Layer 18 of a small transformer language model trained on English Wikipedia (25 layers, counted from 0, width 128).
A neuron adds its activation times its output weights to the MLP's output. To switch it off is to set its activation to zero at one token and run the rest of the model.

Output weights of the MLP neurons that the questions are about. A number n stands for (n - 128) times 0.0065.
n96: 95, 119, 126, 120, 113, 129, 141, 140, 90, 111, 130, 79, 125, 141, 100, 101, 143, 94, 187, 126, 111, 105, 170, 70, 100, 146, 138, 132, 127, 142, 125, 95, 128, 126, 141, 124, 149, 158, 153, 170, 127, 92, 113, 115, 151, 117, 116, 149, 159, 169, 187, 140, 153, 158, 145, 120, 181, 159, 143, 108, 101, 129, 120, 97, 124, 154, 102, 158, 155, 143, 132, 115, 119, 92, 138, 110, 120, 165, 103, 116, 136, 120, 109, 121, 132, 128, 145, 104, 145, 129, 82, 137, 158, 179, 167, 120, 134, 116, 145, 82, 107, 125, 144, 115, 171, 156, 154, 133, 110, 178, 95, 109, 120, 165, 139, 148, 165, 143, 148, 111, 156, 166, 125, 148, 91, 119, 119, 117
n145: 135, 118, 150, 122, 136, 112, 240, 133, 137, 147, 127, 152, 120, 123, 135, 151, 96, 143, 106, 154, 101, 140, 118, 129, 110, 114, 125, 129, 130, 93, 118, 102, 126, 148, 118, 122, 158, 145, 122, 99, 134, 134, 101, 114, 168, 127, 128, 147, 158, 165, 113, 115, 104, 166, 152, 115, 133, 162, 144, 117, 114, 134, 104, 125, 129, 96, 125, 99, 152, 130, 126, 126, 125, 126, 133, 163, 110, 121, 143, 118, 95, 108, 93, 133, 110, 140, 117, 125, 148, 151, 117, 157, 112, 113, 157, 150, 134, 136, 146, 95, 129, 169, 106, 101, 140, 83, 131, 129, 114, 125, 120, 135, 149, 151, 157, 140, 118, 134, 150, 136, 138, 133, 140, 148, 150, 122, 110, 155
n147: 107, 93, 160, 110, 126, 133, 130, 145, 126, 161, 131, 46, 140, 112, 83, 96, 160, 95, 80, 130, 158, 126, 151, 109, 135, 135, 123, 126, 168, 171, 118, 164, 141, 142, 152, 130, 123, 119, 118, 60, 141, 160, 111, 152, 131, 100, 72, 94, 156, 152, 139, 102, 138, 131, 110, 156, 138, 108, 122, 111, 143, 144, 102, 129, 115, 167, 156, 107, 107, 148, 121, 55, 200, 99, 169, 142, 100, 116, 133, 133, 144, 166, 102, 128, 91, 135, 86, 130, 137, 138, 128, 95, 113, 75, 112, 138, 84, 177, 116, 127, 126, 160, 135, 114, 153, 110, 139, 143, 69, 106, 138, 150, 127, 124, 128, 80, 104, 105, 164, 178, 123, 130, 129, 126, 141, 85, 119, 140
n163: 82, 79, 135, 144, 115, 112, 166, 101, 139, 151, 140, 125, 160, 104, 166, 83, 141, 152, 79, 97, 133, 112, 131, 157, 104, 202, 151, 117, 157, 106, 96, 143, 123, 125, 88, 111, 133, 173, 123, 87, 92, 130, 172, 92, 164, 166, 87, 153, 131, 100, 142, 182, 110, 95, 150, 130, 119, 168, 143, 158, 145, 118, 144, 129, 83, 124, 123, 133, 104, 128, 148, 88, 122, 145, 93, 151, 171, 126, 132, 121, 164, 193, 133, 107, 143, 134, 138, 109, 116, 156, 107, 162, 104, 115, 146, 135, 160, 160, 123, 136, 138, 91, 85, 118, 120, 91, 122, 59, 135, 142, 76, 100, 165, 132, 132, 152, 134, 134, 144, 165, 113, 129, 150, 139, 130, 103, 124, 138
n166: 163, 100, 78, 92, 107, 116, 119, 108, 167, 150, 148, 136, 151, 152, 141, 130, 128, 121, 114, 138, 164, 149, 143, 80, 132, 140, 121, 98, 115, 144, 99, 80, 158, 123, 135, 145, 98, 107, 148, 111, 65, 81, 133, 104, 137, 179, 130, 134, 164, 136, 124, 92, 134, 110, 116, 141, 120, 136, 161, 155, 126, 113, 155, 123, 164, 139, 121, 118, 162, 112, 132, 130, 150, 132, 127, 81, 112, 127, 153, 44, 79, 144, 133, 134, 133, 140, 80, 88, 120, 164, 145, 94, 163, 174, 137, 131, 176, 157, 106, 121, 120, 96, 125, 103, 145, 96, 109, 148, 101, 168, 114, 130, 143, 142, 152, 154, 126, 117, 165, 176, 121, 118, 113, 134, 116, 154, 113, 129
n168: 125, 138, 141, 148, 157, 141, 245, 137, 160, 148, 109, 120, 129, 137, 96, 132, 118, 137, 116, 172, 94, 147, 148, 155, 123, 146, 132, 117, 94, 130, 148, 126, 160, 131, 163, 157, 119, 134, 124, 120, 96, 106, 102, 95, 126, 165, 153, 190, 139, 144, 73, 182, 126, 103, 153, 165, 121, 134, 147, 146, 137, 149, 100, 78, 101, 125, 102, 116, 154, 158, 136, 139, 104, 151, 109, 124, 151, 89, 127, 119, 94, 117, 119, 129, 138, 139, 155, 116, 170, 94, 156, 140, 136, 139, 134, 131, 95, 143, 129, 137, 121, 129, 94, 146, 109, 78, 132, 96, 160, 147, 132, 119, 108, 86, 91, 94, 135, 123, 119, 150, 162, 130, 124, 120, 145, 107, 126, 113
n172: 131, 125, 126, 126, 130, 128, 57, 129, 123, 102, 84, 121, 148, 170, 173, 146, 115, 124, 135, 118, 137, 143, 166, 120, 113, 110, 100, 90, 112, 104, 108, 140, 145, 95, 141, 127, 85, 120, 135, 109, 103, 101, 122, 145, 158, 132, 144, 88, 171, 151, 118, 96, 170, 131, 96, 121, 79, 114, 96, 110, 177, 140, 105, 184, 92, 101, 112, 127, 127, 152, 126, 141, 157, 80, 77, 112, 136, 154, 105, 149, 67, 124, 105, 160, 104, 130, 129, 107, 115, 93, 147, 120, 118, 112, 59, 135, 114, 111, 125, 123, 141, 78, 124, 119, 154, 135, 84, 92, 140, 133, 180, 106, 140, 117, 125, 91, 85, 131, 158, 114, 114, 83, 160, 144, 123, 151, 86, 140
n192: 171, 102, 123, 162, 161, 99, 203, 156, 160, 162, 144, 167, 137, 131, 88, 117, 97, 112, 151, 172, 103, 132, 109, 160, 138, 125, 147, 153, 120, 154, 160, 195, 103, 110, 65, 154, 160, 119, 146, 169, 148, 133, 96, 121, 128, 145, 149, 128, 94, 173, 131, 104, 124, 128, 142, 106, 138, 118, 118, 112, 97, 113, 114, 161, 135, 95, 97, 87, 80, 164, 160, 121, 125, 173, 154, 156, 205, 107, 162, 173, 141, 136, 123, 131, 158, 141, 143, 217, 127, 92, 151, 149, 128, 158, 144, 162, 132, 53, 158, 133, 130, 145, 143, 156, 127, 165, 163, 133, 170, 94, 126, 145, 74, 124, 133, 158, 55, 148, 113, 143, 79, 139, 135, 157, 187, 101, 131, 108
n202: 121, 127, 152, 134, 118, 134, 249, 139, 129, 123, 95, 129, 155, 99, 193, 138, 117, 140, 139, 126, 134, 106, 132, 134, 112, 115, 114, 82, 134, 120, 128, 135, 105, 120, 150, 131, 125, 122, 140, 122, 146, 131, 97, 163, 116, 154, 131, 126, 143, 143, 109, 124, 122, 136, 137, 103, 126, 131, 121, 115, 142, 118, 141, 113, 135, 108, 136, 114, 104, 140, 125, 118, 135, 114, 136, 129, 129, 110, 153, 136, 118, 121, 167, 144, 116, 141, 116, 115, 108, 135, 127, 175, 145, 112, 118, 173, 122, 161, 125, 131, 117, 138, 110, 141, 111, 122, 149, 140, 143, 135, 105, 126, 124, 139, 143, 116, 142, 123, 126, 138, 131, 114, 136, 131, 104, 146, 118, 155
n222: 207, 148, 100, 127, 90, 114, 175, 161, 129, 140, 144, 132, 172, 93, 126, 132, 127, 131, 122, 112, 131, 124, 130, 113, 154, 129, 98, 129, 153, 168, 120, 109, 123, 101, 163, 124, 101, 133, 150, 113, 139, 109, 120, 155, 89, 146, 146, 91, 96, 131, 138, 158, 174, 111, 105, 102, 134, 113, 127, 153, 127, 85, 97, 156, 118, 98, 200, 149, 135, 139, 124, 141, 119, 107, 92, 103, 110, 155, 161, 102, 90, 102, 80, 126, 124, 157, 147, 112, 104, 93, 128, 118, 138, 127, 105, 142, 132, 120, 83, 161, 123, 122, 152, 157, 136, 119, 127, 124, 129, 152, 169, 124, 114, 128, 133, 120, 153, 97, 105, 93, 120, 112, 123, 86, 83, 153, 150, 127
n224: 80, 144, 112, 148, 164, 100, 117, 104, 128, 85, 106, 168, 114, 153, 123, 124, 108, 174, 92, 107, 107, 129, 115, 122, 132, 154, 165, 147, 195, 116, 143, 141, 154, 103, 118, 111, 142, 131, 149, 111, 149, 104, 91, 127, 129, 133, 122, 88, 72, 161, 120, 105, 114, 175, 121, 135, 132, 104, 139, 106, 119, 135, 120, 157, 84, 111, 160, 95, 164, 142, 147, 142, 122, 105, 153, 142, 136, 140, 85, 155, 143, 127, 108, 148, 152, 82, 129, 137, 110, 91, 117, 83, 96, 121, 165, 101, 122, 132, 99, 87, 142, 156, 177, 98, 110, 160, 121, 141, 165, 137, 138, 108, 152, 134, 159, 193, 142, 123, 142, 137, 113, 142, 91, 109, 155, 134, 147, 150
n230: 149, 159, 144, 120, 125, 119, 166, 139, 135, 114, 156, 120, 132, 136, 143, 101, 72, 123, 146, 136, 162, 125, 132, 159, 130, 99, 161, 85, 93, 120, 142, 127, 136, 133, 138, 100, 133, 156, 138, 156, 147, 126, 105, 136, 86, 118, 116, 108, 118, 154, 152, 124, 135, 115, 127, 142, 105, 114, 138, 132, 175, 137, 163, 120, 116, 131, 129, 123, 136, 127, 114, 143, 141, 114, 131, 123, 132, 115, 116, 124, 134, 139, 137, 132, 130, 128, 149, 148, 108, 139, 99, 141, 129, 142, 150, 158, 115, 118, 142, 115, 132, 120, 126, 109, 105, 121, 135, 130, 136, 140, 114, 161, 111, 132, 151, 139, 112, 115, 117, 130, 96, 143, 97, 111, 123, 128, 138, 122
n238: 101, 106, 129, 168, 128, 124, 228, 135, 170, 133, 115, 91, 164, 138, 154, 110, 99, 152, 115, 69, 98, 125, 142, 162, 139, 98, 101, 118, 121, 128, 95, 123, 111, 78, 149, 107, 147, 122, 138, 105, 139, 114, 170, 120, 125, 149, 116, 107, 132, 149, 135, 135, 144, 92, 159, 133, 117, 142, 142, 127, 112, 117, 100, 119, 81, 115, 101, 138, 127, 140, 151, 122, 154, 151, 131, 102, 152, 127, 135, 118, 142, 174, 125, 154, 169, 150, 129, 158, 134, 150, 110, 134, 93, 91, 128, 83, 110, 150, 135, 96, 112, 134, 154, 135, 128, 119, 103, 129, 120, 138, 94, 140, 87, 139, 134, 122, 155, 111, 128, 114, 176, 139, 129, 103, 157, 138, 163, 157
n247: 137, 135, 136, 129, 142, 140, 114, 107, 130, 94, 129, 130, 102, 80, 175, 110, 175, 129, 110, 151, 141, 143, 65, 138, 123, 104, 128, 112, 122, 138, 151, 125, 110, 155, 91, 100, 104, 114, 82, 137, 140, 134, 115, 162, 85, 82, 138, 101, 116, 123, 147, 158, 100, 133, 116, 150, 99, 134, 163, 125, 154, 110, 85, 116, 146, 155, 89, 123, 101, 135, 123, 138, 156, 147, 167, 138, 122, 136, 120, 100, 126, 127, 129, 157, 84, 109, 147, 120, 115, 141, 110, 163, 123, 165, 136, 133, 134, 166, 102, 195, 148, 141, 143, 132, 98, 101, 139, 120, 116, 126, 158, 118, 112, 81, 127, 112, 93, 128, 152, 121, 133, 127, 120, 143, 95, 147, 113, 120
n269: 99, 123, 85, 116, 157, 124, 21, 100, 151, 133, 176, 120, 128, 110, 120, 109, 174, 126, 102, 106, 115, 148, 123, 139, 124, 194, 132, 113, 120, 152, 111, 118, 131, 144, 117, 115, 131, 131, 132, 170, 141, 119, 128, 147, 107, 156, 108, 138, 120, 156, 136, 140, 126, 112, 114, 119, 119, 135, 144, 131, 123, 137, 99, 112, 139, 145, 130, 123, 153, 122, 100, 110, 112, 96, 129, 113, 170, 134, 141, 121, 140, 152, 111, 115, 142, 150, 121, 158, 140, 110, 108, 141, 116, 117, 109, 133, 159, 117, 127, 125, 117, 89, 124, 137, 143, 123, 110, 105, 98, 114, 140, 127, 78, 115, 115, 165, 122, 146, 121, 112, 125, 149, 118, 130, 145, 122, 137, 118
n283: 160, 112, 114, 74, 150, 94, 150, 123, 114, 123, 86, 121, 139, 154, 139, 96, 143, 146, 127, 139, 122, 137, 122, 116, 121, 98, 149, 81, 163, 140, 144, 132, 147, 166, 122, 133, 109, 148, 135, 123, 119, 129, 134, 129, 172, 136, 165, 89, 99, 104, 83, 146, 142, 150, 110, 87, 119, 143, 122, 124, 104, 120, 74, 155, 150, 104, 152, 136, 134, 199, 135, 130, 148, 146, 112, 141, 204, 139, 88, 86, 130, 102, 153, 141, 139, 114, 135, 183, 109, 142, 81, 147, 118, 130, 124, 130, 130, 133, 152, 145, 158, 184, 154, 121, 150, 114, 128, 164, 150, 144, 147, 143, 119, 147, 144, 134, 118, 164, 121, 66, 134, 155, 156, 141, 154, 162, 130, 134

Each question names a token from some text and the token that comes next. It shows the activations a of the neurons there, in the order above. A number n stands for (n - 128) times 0.71.

Then comes g, the gradient of the next token's log-probability with respect to the MLP's output, scaled to length 1. A neuron's effect is roughly proportional to its activation times (output weights . g). A number n stands for (n - 128) times 0.0037.

"om", then "ew"
a: 128, 121, 128, 128, 128, 128, 128, 128, 128, 129, 129, 131, 128, 128, 128, 127
g: 151, 114, 124, 134, 150, 134, 125, 155, 122, 130, 116, 125, 165, 158, 129, 131, 119, 149, 117, 156, 158, 135, 95, 143, 158, 73, 133, 142, 77, 93, 93, 152, 112, 151, 95, 131, 95, 107, 148, 144, 123, 94, 129, 121, 137, 148, 118, 160, 141, 165, 122, 132, 139, 142, 132, 113, 125, 137, 187, 113, 142, 175, 160, 66, 125, 124, 85, 153, 139, 134, 158, 131, 101, 117, 124, 131, 108, 86, 94, 173, 135, 124, 126, 136, 114, 146, 99, 116, 110, 158, 117, 116, 136, 153, 174, 107, 128, 182, 164, 135, 132, 133, 126, 149, 144, 141, 132, 95, 132, 161, 182, 110, 141, 121, 81, 93, 150, 137, 76, 113, 116, 147, 125, 146, 127, 122, 127, 147
Which neuron, switched off, lowers the next token's probability most? n230

" R", then "ost"
a: 128, 128, 128, 128, 128, 128, 128, 128, 109, 128, 128, 130, 128, 128, 137, 128
g: 117, 84, 150, 139, 141, 138, 118, 126, 108, 85, 130, 124, 114, 108, 141, 120, 143, 132, 116, 121, 106, 148, 148, 105, 158, 132, 167, 159, 165, 154, 123, 121, 165, 123, 70, 127, 83, 135, 178, 126, 96, 126, 149, 123, 125, 80, 140, 56, 144, 80, 155, 133, 125, 127, 161, 137, 161, 117, 124, 103, 130, 123, 141, 160, 98, 134, 90, 152, 146, 132, 124, 142, 107, 126, 126, 142, 148, 101, 95, 150, 105, 93, 150, 123, 123, 136, 84, 112, 138, 106, 60, 141, 155, 135, 128, 122, 105, 175, 134, 157, 128, 128, 117, 163, 134, 121, 122, 132, 116, 120, 153, 110, 131, 110, 155, 167, 125, 92, 76, 134, 151, 103, 133, 131, 150, 144, 134, 150
Which neuron, switched off, lowers the next token's probability most? n202

" in", then "sp"
a: 127, 128, 129, 128, 126, 126, 125, 128, 120, 129, 128, 124, 128, 128, 129, 128
g: 94, 137, 132, 125, 131, 148, 112, 99, 166, 125, 135, 83, 153, 110, 110, 141, 131, 152, 103, 151, 114, 124, 119, 129, 103, 119, 133, 147, 122, 114, 125, 144, 147, 138, 127, 135, 117, 127, 165, 176, 116, 133, 145, 134, 165, 104, 158, 102, 140, 131, 138, 135, 128, 150, 114, 126, 163, 108, 116, 142, 133, 126, 100, 227, 121, 159, 137, 158, 102, 102, 180, 162, 159, 133, 146, 120, 106, 110, 147, 152, 78, 84, 112, 132, 137, 199, 155, 133, 135, 105, 117, 140, 90, 106, 95, 146, 127, 132, 132, 110, 121, 88, 100, 91, 154, 121, 136, 150, 134, 110, 157, 86, 129, 121, 150, 123, 86, 168, 118, 95, 125, 119, 147, 130, 117, 139, 105, 134
Which neuron, switched off, raises the next token's probability most? n172

" with", then " F"
a: 127, 113, 128, 128, 129, 144, 130, 128, 129, 129, 128, 124, 128, 128, 127, 128
g: 159, 139, 131, 121, 145, 127, 136, 152, 108, 89, 123, 142, 123, 131, 142, 127, 115, 68, 156, 113, 132, 118, 69, 138, 105, 165, 148, 122, 103, 119, 124, 124, 89, 124, 112, 176, 190, 139, 155, 169, 154, 166, 133, 122, 155, 70, 130, 92, 131, 135, 162, 106, 134, 162, 127, 128, 151, 146, 73, 113, 169, 108, 140, 154, 119, 133, 125, 158, 101, 117, 125, 128, 108, 128, 138, 123, 159, 145, 116, 167, 135, 123, 101, 146, 93, 140, 140, 103, 161, 112, 116, 163, 142, 102, 161, 91, 101, 137, 150, 104, 154, 96, 150, 122, 136, 139, 119, 152, 138, 125, 115, 144, 138, 144, 174, 95, 89, 148, 126, 126, 157, 126, 150, 125, 126, 142, 97, 160
Which neuron, switched off, raises the next token's probability most? n168

"'s", then " m"
a: 128, 127, 131, 127, 129, 126, 126, 128, 128, 73, 128, 131, 129, 128, 151, 128
g: 121, 130, 110, 153, 118, 120, 137, 149, 145, 158, 138, 129, 126, 138, 104, 128, 172, 171, 103, 163, 100, 157, 124, 140, 165, 144, 150, 145, 97, 114, 148, 92, 182, 103, 113, 80, 112, 176, 90, 147, 109, 100, 122, 99, 110, 150, 135, 157, 142, 126, 107, 113, 146, 121, 147, 133, 172, 98, 219, 148, 115, 130, 109, 145, 137, 137, 170, 114, 142, 160, 122, 90, 102, 124, 126, 159, 135, 147, 157, 115, 138, 132, 92, 114, 167, 106, 150, 158, 114, 180, 153, 139, 109, 134, 109, 128, 126, 103, 111, 109, 94, 119, 102, 123, 155, 139, 121, 89, 140, 95, 113, 135, 123, 117, 138, 143, 133, 145, 116, 135, 152, 162, 117, 120, 155, 132, 117, 109
Which neuron, switched off, lowers the next token's probability most? n269

"ould", then " be"
a: 128, 128, 131, 126, 128, 129, 102, 128, 128, 115, 129, 128, 128, 128, 126, 128
g: 91, 83, 116, 84, 141, 112, 143, 134, 115, 157, 115, 100, 97, 148, 155, 101, 119, 167, 123, 122, 123, 124, 119, 137, 137, 74, 138, 149, 171, 128, 181, 98, 183, 133, 151, 129, 138, 102, 102, 117, 161, 101, 118, 138, 137, 123, 85, 153, 84, 144, 128, 127, 144, 154, 162, 145, 133, 174, 115, 122, 138, 126, 128, 171, 130, 177, 139, 134, 143, 115, 123, 133, 114, 151, 152, 155, 114, 103, 127, 124, 163, 166, 120, 130, 111, 96, 118, 138, 111, 157, 100, 112, 133, 128, 111, 172, 124, 152, 148, 110, 97, 120, 109, 126, 83, 128, 143, 148, 83, 110, 142, 94, 149, 169, 75, 180, 102, 132, 126, 123, 130, 118, 128, 112, 134, 121, 130, 130
Which two neurons, each switched off alone, lower its probability most, in order? n172, n222

" can", then " prov"
a: 128, 126, 115, 128, 126, 128, 101, 128, 128, 129, 129, 130, 128, 127, 128, 128
g: 138, 123, 125, 145, 105, 146, 122, 114, 93, 119, 135, 160, 131, 101, 119, 137, 87, 70, 102, 135, 174, 141, 87, 122, 96, 147, 112, 125, 129, 166, 154, 126, 137, 123, 174, 125, 59, 119, 154, 166, 102, 119, 120, 93, 121, 156, 170, 149, 145, 106, 143, 117, 108, 130, 118, 78, 130, 111, 111, 151, 148, 158, 109, 80, 127, 108, 97, 89, 154, 138, 110, 90, 160, 127, 119, 138, 130, 171, 122, 143, 172, 148, 87, 139, 125, 118, 163, 113, 109, 130, 99, 126, 147, 156, 116, 143, 112, 120, 112, 146, 134, 132, 115, 150, 129, 121, 127, 153, 158, 178, 98, 121, 94, 119, 92, 152, 135, 148, 123, 128, 143, 130, 133, 120, 79, 105, 146, 110
Which neuron, switched off, lowers the next token's probability most? n147

" O", then "ther"
a: 128, 128, 128, 128, 128, 134, 129, 128, 101, 128, 128, 120, 128, 146, 127, 126
g: 118, 73, 121, 137, 191, 125, 125, 101, 94, 152, 117, 141, 123, 106, 109, 106, 149, 138, 154, 134, 76, 116, 159, 129, 101, 119, 161, 118, 113, 152, 103, 155, 60, 132, 110, 139, 89, 77, 118, 125, 108, 118, 127, 160, 166, 118, 142, 169, 182, 151, 151, 126, 139, 96, 110, 116, 85, 148, 164, 133, 115, 186, 113, 128, 131, 120, 158, 138, 112, 135, 153, 94, 134, 118, 132, 137, 146, 160, 124, 115, 132, 90, 111, 127, 122, 129, 126, 128, 146, 138, 135, 83, 124, 126, 135, 125, 109, 142, 143, 129, 138, 126, 194, 122, 147, 132, 99, 132, 157, 95, 119, 136, 138, 147, 160, 104, 132, 128, 165, 111, 82, 146, 135, 133, 150, 127, 142, 101
Which neuron, switched off, lowers the next token's probability most? n202

" In", then " this"
a: 127, 129, 133, 128, 127, 198, 125, 128, 107, 127, 128, 155, 129, 128, 116, 106
g: 98, 105, 154, 114, 72, 137, 124, 115, 151, 123, 119, 158, 145, 105, 152, 101, 135, 148, 83, 139, 135, 127, 151, 136, 165, 104, 110, 154, 131, 135, 133, 126, 81, 113, 192, 141, 91, 97, 162, 151, 132, 92, 138, 153, 122, 138, 92, 124, 115, 83, 115, 113, 108, 113, 134, 87, 127, 128, 142, 120, 95, 73, 114, 147, 136, 91, 118, 125, 104, 114, 127, 121, 119, 116, 133, 133, 121, 183, 110, 113, 131, 165, 119, 112, 135, 135, 115, 161, 147, 146, 149, 143, 100, 171, 108, 108, 115, 93, 150, 117, 110, 105, 85, 91, 151, 133, 142, 117, 154, 127, 133, 135, 148, 84, 94, 107, 134, 121, 67, 122, 117, 146, 114, 167, 162, 123, 129, 106
Which neuron, switched off, raises the next token's probability most? n168

" I", then "g"
a: 128, 128, 127, 128, 128, 127, 128, 127, 7, 128, 128, 112, 128, 126, 134, 128
g: 164, 100, 128, 149, 111, 119, 126, 159, 104, 154, 130, 123, 156, 95, 106, 117, 119, 145, 201, 104, 140, 137, 160, 110, 158, 65, 127, 153, 129, 122, 148, 143, 150, 139, 50, 110, 170, 149, 104, 137, 130, 89, 119, 107, 117, 135, 157, 139, 92, 162, 144, 133, 137, 132, 72, 107, 107, 133, 116, 153, 74, 144, 145, 108, 99, 140, 134, 124, 147, 96, 134, 153, 134, 132, 149, 150, 128, 136, 125, 133, 129, 70, 95, 132, 141, 158, 169, 139, 171, 154, 118, 105, 125, 131, 123, 174, 126, 108, 142, 125, 137, 127, 97, 104, 92, 119, 129, 136, 173, 104, 96, 123, 127, 133, 147, 142, 139, 129, 145, 103, 113, 124, 136, 144, 119, 134, 116, 144
Which neuron, switched off, lowers the next token's probability most? n202

"ob", then "art"
a: 128, 128, 126, 128, 128, 127, 128, 126, 129, 128, 128, 127, 128, 128, 127, 126
g: 144, 123, 135, 146, 93, 157, 125, 129, 133, 90, 133, 198, 137, 126, 135, 147, 127, 147, 125, 119, 148, 122, 172, 122, 116, 143, 156, 149, 172, 120, 117, 98, 143, 138, 110, 148, 139, 147, 181, 99, 113, 116, 130, 109, 135, 127, 105, 187, 121, 140, 149, 131, 148, 137, 164, 189, 158, 165, 125, 130, 97, 142, 138, 163, 111, 128, 126, 149, 145, 137, 147, 132, 88, 113, 118, 139, 124, 112, 139, 125, 154, 102, 206, 100, 145, 154, 127, 119, 129, 111, 110, 132, 147, 118, 152, 159, 116, 128, 100, 166, 118, 139, 105, 177, 115, 123, 129, 131, 132, 141, 89, 139, 104, 189, 135, 95, 141, 97, 98, 103, 137, 151, 151, 117, 102, 131, 166, 107
Which neuron, switched off, lowers the next token's probability most? n147

" sim", then "il"
a: 128, 129, 127, 128, 127, 128, 128, 128, 128, 128, 131, 128, 138, 128, 127, 128
g: 95, 101, 146, 142, 133, 128, 128, 135, 171, 108, 129, 157, 145, 110, 134, 123, 143, 158, 154, 118, 108, 132, 128, 138, 118, 76, 107, 138, 102, 111, 92, 141, 136, 130, 94, 119, 146, 108, 163, 154, 111, 60, 123, 118, 131, 85, 150, 139, 94, 163, 110, 137, 131, 91, 153, 181, 136, 99, 142, 123, 134, 180, 94, 141, 94, 168, 64, 112, 143, 107, 174, 140, 140, 139, 123, 149, 118, 149, 165, 147, 177, 116, 145, 118, 129, 125, 135, 99, 134, 114, 114, 165, 150, 127, 121, 115, 109, 152, 140, 71, 115, 152, 155, 147, 142, 113, 109, 131, 143, 109, 113, 103, 156, 122, 111, 116, 145, 128, 138, 125, 167, 101, 130, 126, 139, 118, 135, 80
Which neuron, switched off, lowers the next token's probability most? n238

" the", then " book"
a: 129, 128, 128, 129, 128, 136, 128, 128, 127, 104, 128, 140, 128, 128, 130, 128
g: 130, 109, 114, 111, 160, 135, 129, 68, 122, 87, 130, 130, 112, 132, 122, 129, 146, 143, 112, 116, 118, 132, 150, 119, 90, 88, 89, 120, 90, 108, 128, 159, 110, 176, 163, 82, 122, 79, 187, 107, 139, 129, 136, 125, 162, 96, 134, 183, 150, 130, 160, 116, 98, 135, 153, 126, 98, 107, 181, 118, 134, 156, 109, 158, 140, 154, 138, 94, 113, 122, 174, 86, 137, 140, 124, 130, 138, 176, 139, 161, 117, 120, 130, 123, 124, 135, 137, 142, 149, 117, 140, 137, 89, 118, 113, 166, 127, 127, 142, 133, 145, 122, 117, 154, 154, 138, 160, 90, 128, 115, 127, 134, 164, 119, 166, 137, 177, 104, 151, 115, 89, 110, 121, 104, 134, 137, 128, 118
Which neuron, switched off, lowers the next token's probability most? n222

"19", then "75"
a: 130, 128, 104, 128, 128, 128, 128, 128, 128, 128, 128, 128, 122, 128, 127, 126
g: 96, 166, 114, 137, 98, 91, 137, 122, 133, 90, 133, 140, 129, 138, 121, 142, 121, 118, 92, 123, 157, 140, 128, 156, 110, 107, 133, 113, 100, 145, 152, 104, 90, 127, 140, 101, 166, 122, 166, 164, 137, 62, 120, 100, 152, 146, 149, 157, 143, 112, 109, 106, 96, 138, 112, 120, 128, 118, 123, 115, 149, 135, 161, 131, 126, 114, 136, 91, 115, 133, 136, 150, 104, 123, 98, 145, 126, 135, 158, 132, 140, 132, 150, 134, 170, 116, 159, 145, 127, 115, 118, 115, 169, 167, 99, 140, 132, 139, 85, 102, 120, 140, 151, 154, 125, 124, 134, 217, 179, 91, 105, 78, 140, 131, 151, 119, 142, 139, 161, 132, 117, 167, 139, 172, 128, 155, 139, 168
Which neuron, switched off, lowers the next token's probability most? n147

",", then "\""
a: 128, 128, 128, 138, 128, 182, 128, 128, 128, 129, 128, 128, 129, 127, 128, 127
g: 130, 166, 137, 99, 137, 96, 133, 139, 187, 142, 134, 147, 113, 77, 138, 84, 156, 115, 91, 106, 105, 147, 140, 212, 159, 107, 113, 117, 139, 120, 149, 126, 81, 130, 126, 104, 116, 103, 111, 129, 103, 112, 134, 53, 131, 98, 110, 170, 110, 139, 140, 147, 141, 161, 131, 141, 134, 111, 131, 115, 125, 145, 125, 163, 110, 128, 188, 166, 100, 140, 164, 159, 134, 138, 117, 98, 145, 74, 111, 126, 108, 124, 126, 137, 142, 122, 124, 109, 129, 123, 94, 105, 117, 113, 150, 109, 152, 166, 129, 142, 116, 122, 106, 95, 147, 124, 136, 121, 140, 116, 133, 128, 159, 92, 156, 142, 124, 139, 126, 140, 119, 88, 135, 115, 104, 99, 146, 141
Which neuron, switched off, lowers the next token's probability most? n168

" A", then " has"
a: 128, 128, 127, 129, 128, 129, 129, 128, 69, 128, 128, 125, 128, 128, 128, 128
g: 142, 121, 120, 116, 125, 142, 133, 122, 120, 108, 117, 122, 94, 151, 138, 133, 111, 109, 159, 150, 148, 131, 108, 174, 147, 52, 119, 113, 129, 126, 130, 134, 55, 141, 182, 118, 107, 100, 138, 107, 128, 64, 118, 143, 117, 122, 108, 122, 137, 122, 120, 118, 144, 128, 110, 103, 72, 114, 103, 128, 134, 135, 116, 97, 150, 112, 142, 130, 126, 141, 89, 134, 131, 120, 107, 139, 133, 187, 142, 136, 97, 129, 130, 134, 121, 112, 164, 126, 129, 124, 155, 113, 89, 153, 137, 43, 128, 131, 106, 169, 114, 147, 140, 146, 112, 129, 139, 124, 88, 144, 130, 117, 101, 136, 113, 100, 118, 100, 135, 163, 62, 123, 111, 135, 90, 111, 145, 117
Which neuron, switched off, raises the next token's probability most? n202

"ady", then "\n"
a: 128, 118, 128, 128, 128, 127, 131, 128, 128, 130, 128, 128, 126, 128, 133, 130
g: 158, 124, 111, 142, 117, 110, 138, 110, 124, 126, 115, 165, 120, 113, 86, 158, 120, 127, 147, 138, 120, 130, 137, 87, 124, 129, 123, 118, 136, 140, 141, 120, 108, 153, 102, 149, 67, 117, 129, 142, 115, 125, 152, 78, 118, 122, 112, 105, 168, 116, 118, 109, 131, 107, 130, 141, 115, 125, 131, 121, 144, 164, 125, 164, 141, 145, 131, 137, 97, 138, 92, 145, 119, 132, 124, 124, 136, 162, 112, 119, 144, 147, 112, 144, 105, 138, 152, 108, 190, 121, 183, 120, 112, 137, 131, 134, 87, 173, 123, 129, 131, 147, 136, 157, 88, 126, 161, 113, 85, 159, 131, 99, 138, 219, 146, 109, 122, 110, 120, 113, 33, 126, 122, 139, 148, 166, 122, 119
Which neuron, switched off, raises the next token's probability most? n269

"ing", then " to"
a: 128, 128, 128, 128, 128, 149, 124, 128, 128, 129, 129, 129, 103, 128, 128, 128
g: 106, 72, 96, 128, 116, 122, 106, 146, 136, 123, 129, 160, 137, 156, 139, 92, 121, 120, 100, 100, 119, 142, 140, 161, 105, 135, 121, 93, 142, 133, 134, 131, 148, 122, 109, 122, 126, 114, 114, 134, 140, 179, 99, 131, 117, 111, 137, 119, 90, 130, 95, 77, 172, 139, 134, 134, 133, 129, 136, 150, 198, 147, 106, 162, 102, 121, 99, 110, 134, 117, 104, 180, 158, 129, 131, 130, 162, 92, 140, 141, 104, 194, 86, 141, 108, 91, 135, 128, 103, 88, 159, 117, 119, 172, 121, 145, 90, 83, 113, 168, 122, 112, 143, 163, 105, 125, 132, 134, 86, 128, 131, 135, 130, 73, 115, 144, 113, 142, 145, 101, 138, 126, 136, 142, 105, 129, 147, 124
Which neuron, switched off, raises the next token's probability most? n172